Layer 3 of a small transformer language model trained on English Wikipedia (12 layers, counted from 0, width 128).
A neuron's activation on a vector x is GELU(weights . x), where the dot is the dot product.

Input weights of the MLP neurons that the questions are about. A number n stands for n times 0.0052.
n14: -39 -2 -11 -32 -19 -17 30 9 4 -12 -19 25 20 -11 -26 -3 -10 24 -15 -5 -25 24 -51 14 8 -2 -3 14 -35 -41 21 47 -37 -46 -5 14 -23 15 48 13 20 33 18 24 6 -3 9 40 15 -17 20 -7 9 43 -8 -9 41 14 -28 -23 20 -2 9 15 -19 -30 -1 -55 -31 19 -1 18 6 20 -16 -3 -7 -1 11 8 -16 -22 -26 -12 -22 46 -43 5 5 -2 22 20 31 8 -10 -1 3 18 37 -3 34 24 24 13 17 -23 -14 29 24 15 0 -8 -38 -26 53 -23 -25 -7 -15 -13 46 -27 -5 -7 26 -18 11 7
n41: -51 -36 -10 -13 -25 26 -18 39 -15 -5 -14 20 35 -48 15 -7 9 -17 -17 -13 67 -51 -37 -9 -43 35 23 11 -7 26 -1 45 23 -27 20 -13 37 6 3 35 19 -3 38 29 -21 -27 -18 -22 -27 27 9 38 -5 -3 20 -27 -25 -14 -46 10 4 -17 -4 27 23 -44 -3 -3 4 24 -19 32 10 14 9 -13 8 -4 39 -8 -51 -16 -22 9 -12 -77 12 3 -43 0 31 45 -39 22 -10 -19 7 34 21 -25 13 37 26 -61 -36 62 6 58 -7 10 -23 43 -39 37 27 18 11 -39 3 -6 -27 -18 11 38 -54 -10 5 -13
n56: 10 -9 -21 0 -20 -3 -5 -31 37 27 -11 -31 -33 -15 14 1 16 -7 11 10 -19 59 -6 2 40 27 21 -27 -13 37 0 -32 -8 0 -19 30 -8 19 -3 56 7 16 29 17 -16 -27 -12 -9 -1 -1 13 -23 16 -41 -24 -1 -37 6 -23 -29 1 -27 17 -10 8 1 -28 -31 4 -4 17 -7 16 0 53 29 -14 -7 -15 -10 60 15 42 20 16 8 34 27 38 1 -34 -45 -28 18 -43 20 7 29 18 -15 -34 5 9 35 -18 -12 -58 -37 13 24 1 21 -10 7 -15 2 -6 -9 1 20 10 -7 29 26 -15 -58 1 -17
n91: 2 -27 -22 -27 -17 21 42 26 -2 -38 63 -13 -6 8 11 -22 23 22 -13 -5 23 33 -12 8 -44 -26 21 -16 3 -11 -6 9 -26 11 -19 -46 -34 62 -17 10 -31 -29 36 28 -31 22 -22 13 62 1 -4 -31 36 -17 -14 4 73 23 13 33 3 1 17 -18 -25 13 -31 -41 -31 -13 6 22 34 25 -5 -7 3 8 21 -11 14 2 -40 -1 -8 5 2 -22 -31 33 15 -2 3 3 -3 -1 -26 -9 -16 -6 7 8 33 74 -21 -35 23 -39 -4 20 -32 38 34 -12 -38 4 24 -11 -30 -1 -52 -14 47 -32 34 -26 33 -11
n162: -6 -15 2 3 -42 3 1 -45 13 7 36 -9 -22 12 -11 29 -1 4 8 -13 -1 5 -6 -15 -10 20 -25 -15 -33 -4 -14 -8 -6 25 9 36 9 4 -5 37 3 3 -24 -7 6 18 25 30 -7 2 11 41 -37 -14 20 -19 -5 -12 -23 -17 3 -7 -50 -13 -3 -38 -28 36 20 7 15 -4 -19 -1 11 -36 28 -6 1 -38 16 -56 -1 21 6 -20 23 -8 -3 -15 -13 31 -33 30 -13 -53 -11 2 33 -1 5 6 -38 58 -23 37 1 2 -29 -45 3 19 -3 1 9 7 7 32 6 8 -2 -16 -6 23 2 50 24 1
n165: -11 -8 1 -9 -3 -5 8 -17 -15 -16 72 13 -51 11 -15 -7 33 36 -1 1 -34 28 13 30 -19 -5 11 20 -12 21 23 -14 36 0 14 -1 8 -13 56 16 24 40 -32 3 -1 -38 3 -61 4 28 33 -16 7 11 -1 -17 14 -13 12 -8 -47 6 -14 -6 36 4 16 -1 -14 -31 -32 -20 -6 -26 -5 -11 10 -7 12 0 -11 -9 13 -13 28 -14 17 31 64 -44 10 -8 25 31 6 -4 6 -31 2 13 26 3 -39 5 38 -43 -76 -6 -10 -46 -27 14 -16 -1 -15 14 9 1 -22 7 27 -2 13 -5 -5 30 -8 7
n208: -55 43 -56 26 5 3 -26 57 34 5 3 -7 -10 -6 -17 26 -28 39 -13 -14 -25 26 -11 17 -4 6 -31 7 -35 -22 13 -1 -9 40 10 -9 42 2 -25 16 3 22 -10 -4 -17 -19 5 19 -13 -27 22 36 -23 -9 3 -53 4 -40 43 44 -15 -24 13 -20 -24 20 1 7 47 -1 27 21 10 6 1 20 -32 1 -12 42 -4 -21 -4 18 22 -2 22 19 20 -9 5 6 -36 -39 16 11 42 -15 10 -16 -6 34 -10 21 -28 -24 19 9 -5 -17 -36 4 30 -8 -15 -7 20 66 -10 -19 -33 -24 6 8 -25 -8 -36 24
n209: -60 -4 -48 0 7 -17 22 -46 20 68 17 -26 7 33 -3 -2 20 5 -4 12 1 16 -20 -29 5 52 20 36 -9 11 -4 20 -15 17 32 3 16 17 4 11 -3 -20 4 -15 -24 1 16 22 -31 18 -55 26 -28 -9 -7 17 11 23 14 18 -14 -6 6 10 23 -2 -28 12 -17 -9 -8 12 34 -13 -1 -27 -7 5 -30 2 -12 64 -9 -38 1 -21 21 -35 8 -16 -33 32 31 -39 -17 -8 13 0 -1 1 17 -27 -5 13 -11 -72 12 -10 -5 30 -1 -2 2 13 -8 -4 20 -2 -63 17 -35 -17 -39 40 34 23 -9 7
n223: -26 -21 20 -28 33 29 -27 -6 3 19 2 -11 5 13 16 7 -61 17 -34 -13 -7 8 -27 26 30 -7 19 -14 -25 30 25 -1 64 -39 -2 17 20 -9 36 -13 4 13 48 -34 -64 35 -41 20 -22 25 -5 36 12 22 -24 3 29 -40 -58 17 -56 4 -31 3 -43 17 -39 7 5 23 12 -6 -1 -22 12 -25 38 -21 11 -14 -26 8 14 -18 53 -9 -31 -8 -20 -11 32 2 5 30 -16 56 17 39 42 -19 23 -32 21 -34 3 -28 3 -19 -6 -3 -9 -48 1 62 -19 8 2 -1 -21 50 -20 15 -2 -13 27 33 -41 -8
n232: -4 10 -22 21 -3 20 24 -4 -24 -10 -23 -10 6 -16 14 3 16 -18 -28 11 6 15 1 18 11 25 -1 -18 12 27 39 0 -29 54 9 -1 19 17 -51 -6 11 7 -22 10 4 -10 15 -45 41 -21 -7 33 4 3 6 -2 13 16 -9 37 0 12 7 -8 -27 11 -5 -21 11 4 -17 8 -10 13 -3 -11 35 6 -4 -17 -16 7 -16 7 -23 -22 26 1 -3 -12 27 -15 -6 -22 25 -15 -14 -5 9 -8 -5 -17 -5 -9 16 -13 13 -16 -5 5 -41 2 -10 1 16 -3 -9 10 -45 1 5 -17 9 5 1 10 36 -28
n253: 14 3 7 -23 -1 18 -18 -45 -24 -6 52 -13 -4 11 6 -21 -4 40 26 -8 19 15 59 14 -8 -12 23 41 -36 15 37 15 16 -32 -4 -2 30 33 -20 -8 47 -38 -50 20 -5 -33 5 38 0 -6 1 -16 -13 -41 -32 -27 6 -11 2 -34 -18 21 -1 42 54 27 -48 -33 -2 13 27 30 -26 36 -4 19 5 16 -22 -3 -43 11 -22 25 8 0 -7 -35 6 16 6 12 -7 -4 -10 2 -17 -16 33 -48 38 63 49 -34 6 -48 -35 12 -46 -30 -10 2 27 -46 -16 39 16 17 6 27 -50 -5 12 18 15 -2 -3 -49
n353: -24 15 9 -1 -26 -6 8 37 6 36 -22 -34 17 -70 -22 -34 -8 -16 34 -74 13 -9 17 4 11 9 23 -2 -95 30 34 -3 47 33 -3 4 22 -11 19 20 -5 -4 16 14 -10 -27 -31 -2 -25 29 -34 18 -28 4 -9 -52 -5 -1 4 15 -5 9 9 14 30 11 54 -2 42 -11 25 23 8 6 -22 -27 -2 13 45 12 -17 -1 -20 -4 13 -33 -3 -7 10 -12 57 29 60 -32 -16 29 -6 33 -30 -12 -6 -27 9 1 -9 16 18 -15 -4 -5 21 -31 -27 -32 10 -4 -3 3 -8 -19 -38 -6 -1 11 31 -37 -28 -8
n371: 13 -3 8 -2 -19 33 25 2 -40 22 -51 -59 17 -36 -8 13 -6 31 -1 13 8 8 -24 11 -38 45 14 -15 6 28 -2 14 -33 10 -5 -12 7 31 17 33 -28 -9 39 15 -15 7 -5 -2 31 -21 -37 42 38 6 0 34 -16 34 23 6 -26 -1 1 2 -12 -2 -67 -22 35 -12 18 5 -44 26 34 -18 22 -5 -32 4 -42 -45 -23 26 -24 -3 -28 -14 -50 5 -3 -21 2 -34 -22 17 -55 -7 -27 21 40 -38 17 -43 -17 39 56 2 -26 19 -54 -1 -9 -6 -25 -11 44 -6 19 6 39 49 5 55 59 -22 29 -47
n376: 19 -16 -32 -30 19 6 -15 -21 -13 30 -22 -22 10 -29 -2 34 15 47 31 -20 -14 -11 6 26 -7 9 23 -6 -74 -27 -3 -4 -49 38 -33 7 -1 6 -26 -16 5 9 44 -28 -14 50 11 -9 22 -2 -6 32 13 -46 -1 -19 -31 34 -41 0 39 12 -1 -54 55 -2 11 5 5 -21 35 -5 -5 -9 9 0 15 14 18 44 -25 -26 -15 -5 17 45 19 19 -16 16 -2 15 6 -44 43 9 3 -29 -22 6 35 -27 -10 42 -40 6 22 -11 -6 85 -68 52 -14 -41 -15 -28 -17 1 -19 16 -42 -14 12 -11 11 -30 3 24

Each question shows a token from some text and the vector x that enters the MLP there. A number n stands for n times 0.052.

"goals": 2 26 10 7 -11 -20 -6 -21 1 37 23 9 -9 21 -18 -8 -12 -25 -15 -8 25 -17 48 -14 19 -1 -10 28 -3 23 -14 -8 -5 -7 6 -15 -30 -17 -24 -25 2 54 18 11 8 -23 34 6 -22 -32 15 20 37 -2 3 11 -5 14 -2 -45 -26 24 5 7 -42 1 6 3 15 -28 -38 1 5 1 18 0 4 -41 1 13 -4 29 -8 -13 2 -10 -17 -27 -2 -2 -12 1 -46 8 11 8 -3 24 -6 14 -24 -17 9 21 -7 -12 21 20 36 16 18 -1 -5 -70 22 35 6 7 -6 -1 -20 -9 -4 -7 37 -29 11 7
The two highest activations, in order: n209, n56

"the ": 38 14 29 5 -7 -18 4 5 2 -8 27 -6 -4 -5 -9 -23 -5 -23 1 11 8 -36 6 -19 2 -3 9 19 -15 32 1 1 -30 -55 -21 -35 -7 -25 4 -38 -9 26 -5 36 -17 -16 34 -3 -37 -38 7 7 0 -15 -20 14 11 5 24 -38 39 -4 11 8 -19 5 14 4 42 14 -26 -11 15 -19 -2 13 1 4 13 25 28 6 -1 -33 27 -20 19 -21 18 0 14 -7 -23 -16 21 0 1 28 2 1 -21 -10 -20 9 9 4 42 7 27 -11 1 -15 24 -20 -36 18 -3 -4 -7 10 -13 2 -5 16 19 11 8 -3
Which of these neurons fires most? n353

"ick ": 9 12 28 4 10 3 1 6 -9 -51 6 16 -2 -13 -8 -1 -9 -13 -1 45 8 -39 9 -45 -6 -14 -27 19 0 18 16 9 -10 -43 -36 -23 -15 -64 -15 -15 15 25 -2 13 22 4 24 43 -17 -23 7 -2 7 -17 -12 11 7 10 -24 -8 11 -33 -26 34 -2 -2 -7 7 28 15 -50 2 24 1 -9 -19 7 -15 -6 19 -2 -2 -1 3 -16 13 5 -24 19 25 -14 19 -31 3 19 4 14 19 -8 1 -22 15 -48 -23 6 16 36 18 34 35 -7 17 -5 1 -17 6 9 9 19 10 7 13 6 -1 18 -7 16 -18
Which neuron fires most, and how strongly? n41, at about 1.5

"following ": 37 39 5 -5 5 -32 5 21 -24 14 29 13 1 0 -15 0 -9 -11 -27 5 -10 -37 22 -28 23 -17 -6 -19 -17 37 2 7 -21 -36 -22 17 2 -36 -7 -34 -9 13 -7 31 -16 -4 17 11 -27 -33 -13 3 12 -22 10 30 18 0 4 -68 6 -6 -4 9 -24 0 13 -8 37 -3 -18 -11 -8 -1 22 5 5 -29 -6 28 14 -9 -3 -1 7 -12 6 0 25 17 15 10 -16 1 -1 -7 0 1 -2 17 -43 -11 -19 2 -3 25 22 53 44 -15 40 2 -10 -12 -16 28 7 16 -12 -18 -18 0 -3 -5 44 -5 15 -15
Which of these neurons fires most? n162

"2": 11 0 -6 -5 20 -20 15 -15 11 -3 7 -5 -6 23 -5 20 -7 -30 -6 34 31 -8 39 -2 11 2 15 -8 -39 1 24 16 -32 -13 0 -18 -31 -6 -29 -20 1 50 -1 20 13 15 11 12 -5 -43 -4 12 11 2 24 34 4 6 4 -63 7 18 0 -2 -10 -1 19 -4 15 -16 -55 -9 27 -22 1 -10 -8 -42 31 33 16 24 -6 -30 16 20 -9 -5 10 12 7 -4 -36 3 27 -6 22 -17 2 -14 -38 -29 -31 5 -3 15 24 30 1 -20 -9 -36 19 -38 3 12 -5 15 -21 -15 -17 7 -26 5 -1 11 15 21
Which neuron fires most, and how strongly? n376, at about 0.84

"Star ": 46 31 25 -20 3 -14 26 4 -3 -6 19 32 -19 -13 -8 -11 -10 -24 -1 9 -1 -13 19 -19 -13 -8 -26 7 -12 20 -1 28 -7 -17 -26 -29 -38 -10 -12 -7 -10 52 6 17 -3 3 16 31 -56 -54 -6 -14 12 -10 -13 22 -23 9 -15 -32 -9 -2 -11 -4 -13 10 32 1 38 -5 -39 4 3 -9 -10 -21 26 -26 29 21 -8 0 -4 -11 -16 -5 16 -15 10 13 -15 1 10 16 19 -11 15 -13 -36 7 -6 -7 -19 -7 4 25 36 24 43 -1 33 -8 20 -2 -10 18 9 4 -2 12 8 6 -40 10 24 -11 22 -10
Which of these neurons fires most? n353

"p": 6 24 8 -9 17 -11 -4 5 -1 -1 13 -1 1 20 5 1 -14 -31 -2 30 9 -24 29 -4 35 6 -10 3 2 2 -3 -34 -4 9 -14 5 -7 8 -10 -13 18 33 20 32 -5 -14 35 25 -21 -11 -2 -9 -33 7 -5 2 -21 -5 7 -77 5 20 -39 -2 -31 7 13 0 1 -8 -63 -3 31 -20 -1 -5 8 -10 15 14 -3 1 -10 12 6 -5 -11 -9 23 -19 -1 4 -48 -7 -20 35 -17 -8 -20 -13 -32 3 20 27 24 42 26 -17 27 7 14 -19 0 -7 11 -21 12 -2 6 32 -23 29 3 4 -9 0 53 -53
The two highest activations, in order: n56, n162

"a ": 50 10 17 9 -1 -27 18 -1 -15 -9 37 4 -28 -3 -19 -14 2 -22 -26 24 30 -44 37 -14 4 -10 6 30 -27 23 1 -3 -7 -37 -24 -30 -23 0 22 -19 6 12 4 36 -21 -4 21 19 -25 -12 -15 8 -2 -14 -13 9 14 -4 18 -46 31 -4 1 -5 -14 3 13 -5 29 -9 -37 12 4 2 4 12 -22 -10 17 14 33 28 1 -8 16 -18 25 -18 16 -15 15 -36 -40 -29 0 5 2 -3 -5 8 -21 3 -30 7 4 4 45 16 24 15 18 3 19 -23 -32 22 -8 -6 -20 18 -20 -16 -7 4 20 19 5 1
Which three neurons fire most, strongest first? n91, n253, n209

"of ": 22 26 19 -12 11 -21 -4 -5 4 -4 26 -5 -13 0 -10 4 -2 -15 -7 11 6 -8 30 -28 29 -19 12 6 -15 16 -2 19 -20 -60 -20 -42 -16 -25 -11 -9 -8 4 19 9 -10 17 16 2 -33 -44 -21 18 20 9 -20 40 23 25 -4 -51 -2 0 -5 26 -7 -9 2 -7 40 -9 -17 28 4 1 -5 -16 6 -13 -8 23 3 -11 3 6 4 8 -6 -23 15 -16 29 -6 -18 -17 23 -4 -6 -5 -8 1 -24 -9 -43 23 -4 -22 32 35 48 0 20 -3 15 -12 -15 -4 29 5 -4 -18 -10 16 -42 36 3 19 46 12
Which three neurons fire most, strongest first? n209, n371, n14

"Division ": 11 6 7 -2 -13 -28 -4 -3 7 3 11 23 5 -9 1 18 0 20 -4 23 6 -17 6 -27 2 -13 -7 -1 -11 16 10 28 -9 -20 -34 -29 -17 -8 6 -28 3 46 -26 20 -19 -3 25 20 -49 -52 -29 7 -7 5 -15 26 21 1 9 -39 11 -14 6 -3 -37 -16 30 3 48 -11 -15 2 33 -15 15 -8 14 -44 15 42 17 14 -26 6 6 -16 -8 -14 3 1 -15 -8 -47 13 1 20 7 10 -40 -1 -14 -6 -13 -7 27 10 43 12 28 1 2 -3 13 -34 2 26 2 24 20 9 -2 -16 -21 -13 5 14 24 1
Which of these neurons fires most? n208

"both ": 18 15 12 16 4 -18 -12 3 4 10 20 3 -11 -16 -11 6 -18 -7 1 14 7 -36 42 2 33 -2 17 -4 -15 26 -5 8 -26 -34 -34 -10 -37 -26 6 -38 1 30 4 5 -10 7 15 18 -22 -32 6 7 3 -23 12 8 20 -19 12 -49 23 5 26 0 -5 2 12 13 50 9 -30 -35 17 -5 9 3 -11 -23 19 24 5 -12 -15 -15 11 -21 -1 -46 17 12 30 -10 -36 -24 14 12 16 -3 7 8 -12 -11 -12 2 15 4 38 -2 38 -12 0 -3 2 -39 -27 30 -6 22 4 -32 -12 -26 11 11 43 15 0 -2
Which of these neurons fires most? n353

"Mr": 32 25 -15 -1 8 -13 17 -32 1 3 19 -4 17 18 4 15 -9 -5 -26 -11 48 -23 38 -7 13 -21 -22 14 -14 10 28 6 -7 0 -41 -20 23 -7 0 -30 -2 36 2 26 3 -15 35 24 -25 -62 -9 24 -5 6 -13 44 -12 11 0 -52 4 8 -15 -8 -25 22 -6 27 17 11 -47 8 8 -22 10 -13 26 -28 -6 36 3 13 7 -10 24 5 14 -34 8 -5 7 -13 -20 4 -19 7 16 -5 1 6 1 -19 -32 2 -10 -1 15 -18 35 -11 -6 -2 23 -27 -38 34 2 16 -14 11 -12 21 -21 -7 -10 -24 9 4
Which three neurons fire most, strongest first? n253, n209, n223

"to ": 42 27 16 8 18 -32 13 9 -16 -13 25 -6 -9 -14 -21 8 -1 -19 -4 18 10 -47 40 -22 17 -30 11 21 0 41 -12 6 -20 -28 -33 -14 -8 -3 19 -2 10 13 -20 30 -26 13 25 16 -32 -29 -12 11 16 -8 10 39 19 -3 13 -73 0 -24 -11 -7 -15 -2 -7 -5 11 2 -6 4 7 20 -9 -14 5 -9 9 19 3 9 0 13 24 -34 -1 -23 7 9 0 -15 -37 -33 8 14 18 4 15 -6 -28 -15 -36 -1 7 -27 32 24 43 -2 11 -11 25 -30 17 27 17 -16 -18 -5 -12 -11 0 15 31 -10 17 3
The two highest activations, in order: n253, n209

"Hear": 17 38 4 1 -17 -5 13 9 8 2 -1 11 -2 32 23 -10 -5 -2 -8 6 49 -5 33 1 -14 -20 -8 -15 -15 13 10 27 -17 -16 -46 -49 -4 9 18 -33 -8 51 -8 36 -9 -9 36 5 -29 -34 -12 -2 22 -17 -1 13 5 7 -9 -30 1 -14 -8 -7 -2 18 16 13 11 -12 -59 1 -6 -23 9 -3 25 -52 -2 13 -4 4 11 -21 18 17 -9 -44 -11 -19 -6 -7 -26 20 -15 -2 9 31 -14 18 -10 -26 -12 -4 8 -15 21 0 30 2 16 8 40 -30 6 33 8 7 1 -1 1 -3 -20 3 8 -13 36 -5
Which of these neurons fires most? n91

"appeared ": 40 28 13 0 -9 -6 17 -8 -16 8 9 -2 -22 10 -17 -17 -2 -29 -18 15 22 -39 25 -13 -5 -1 12 3 -21 33 4 -8 12 -24 -22 -3 -30 -17 0 -12 10 -7 0 8 2 -13 74 36 -26 -35 -21 4 -1 -11 16 31 7 16 3 -28 19 -16 4 4 -3 -19 24 -11 22 -11 -48 6 -4 27 -13 -3 -3 -45 -8 8 -9 13 14 -23 1 -21 3 -33 44 16 12 -10 -11 -14 14 -5 24 6 -6 4 -12 -28 -46 10 -7 -4 26 17 41 -7 43 27 25 -35 -15 29 -6 -17 -11 1 -4 2 -2 -5 25 5 15 -1
Which of these neurons fires most? n209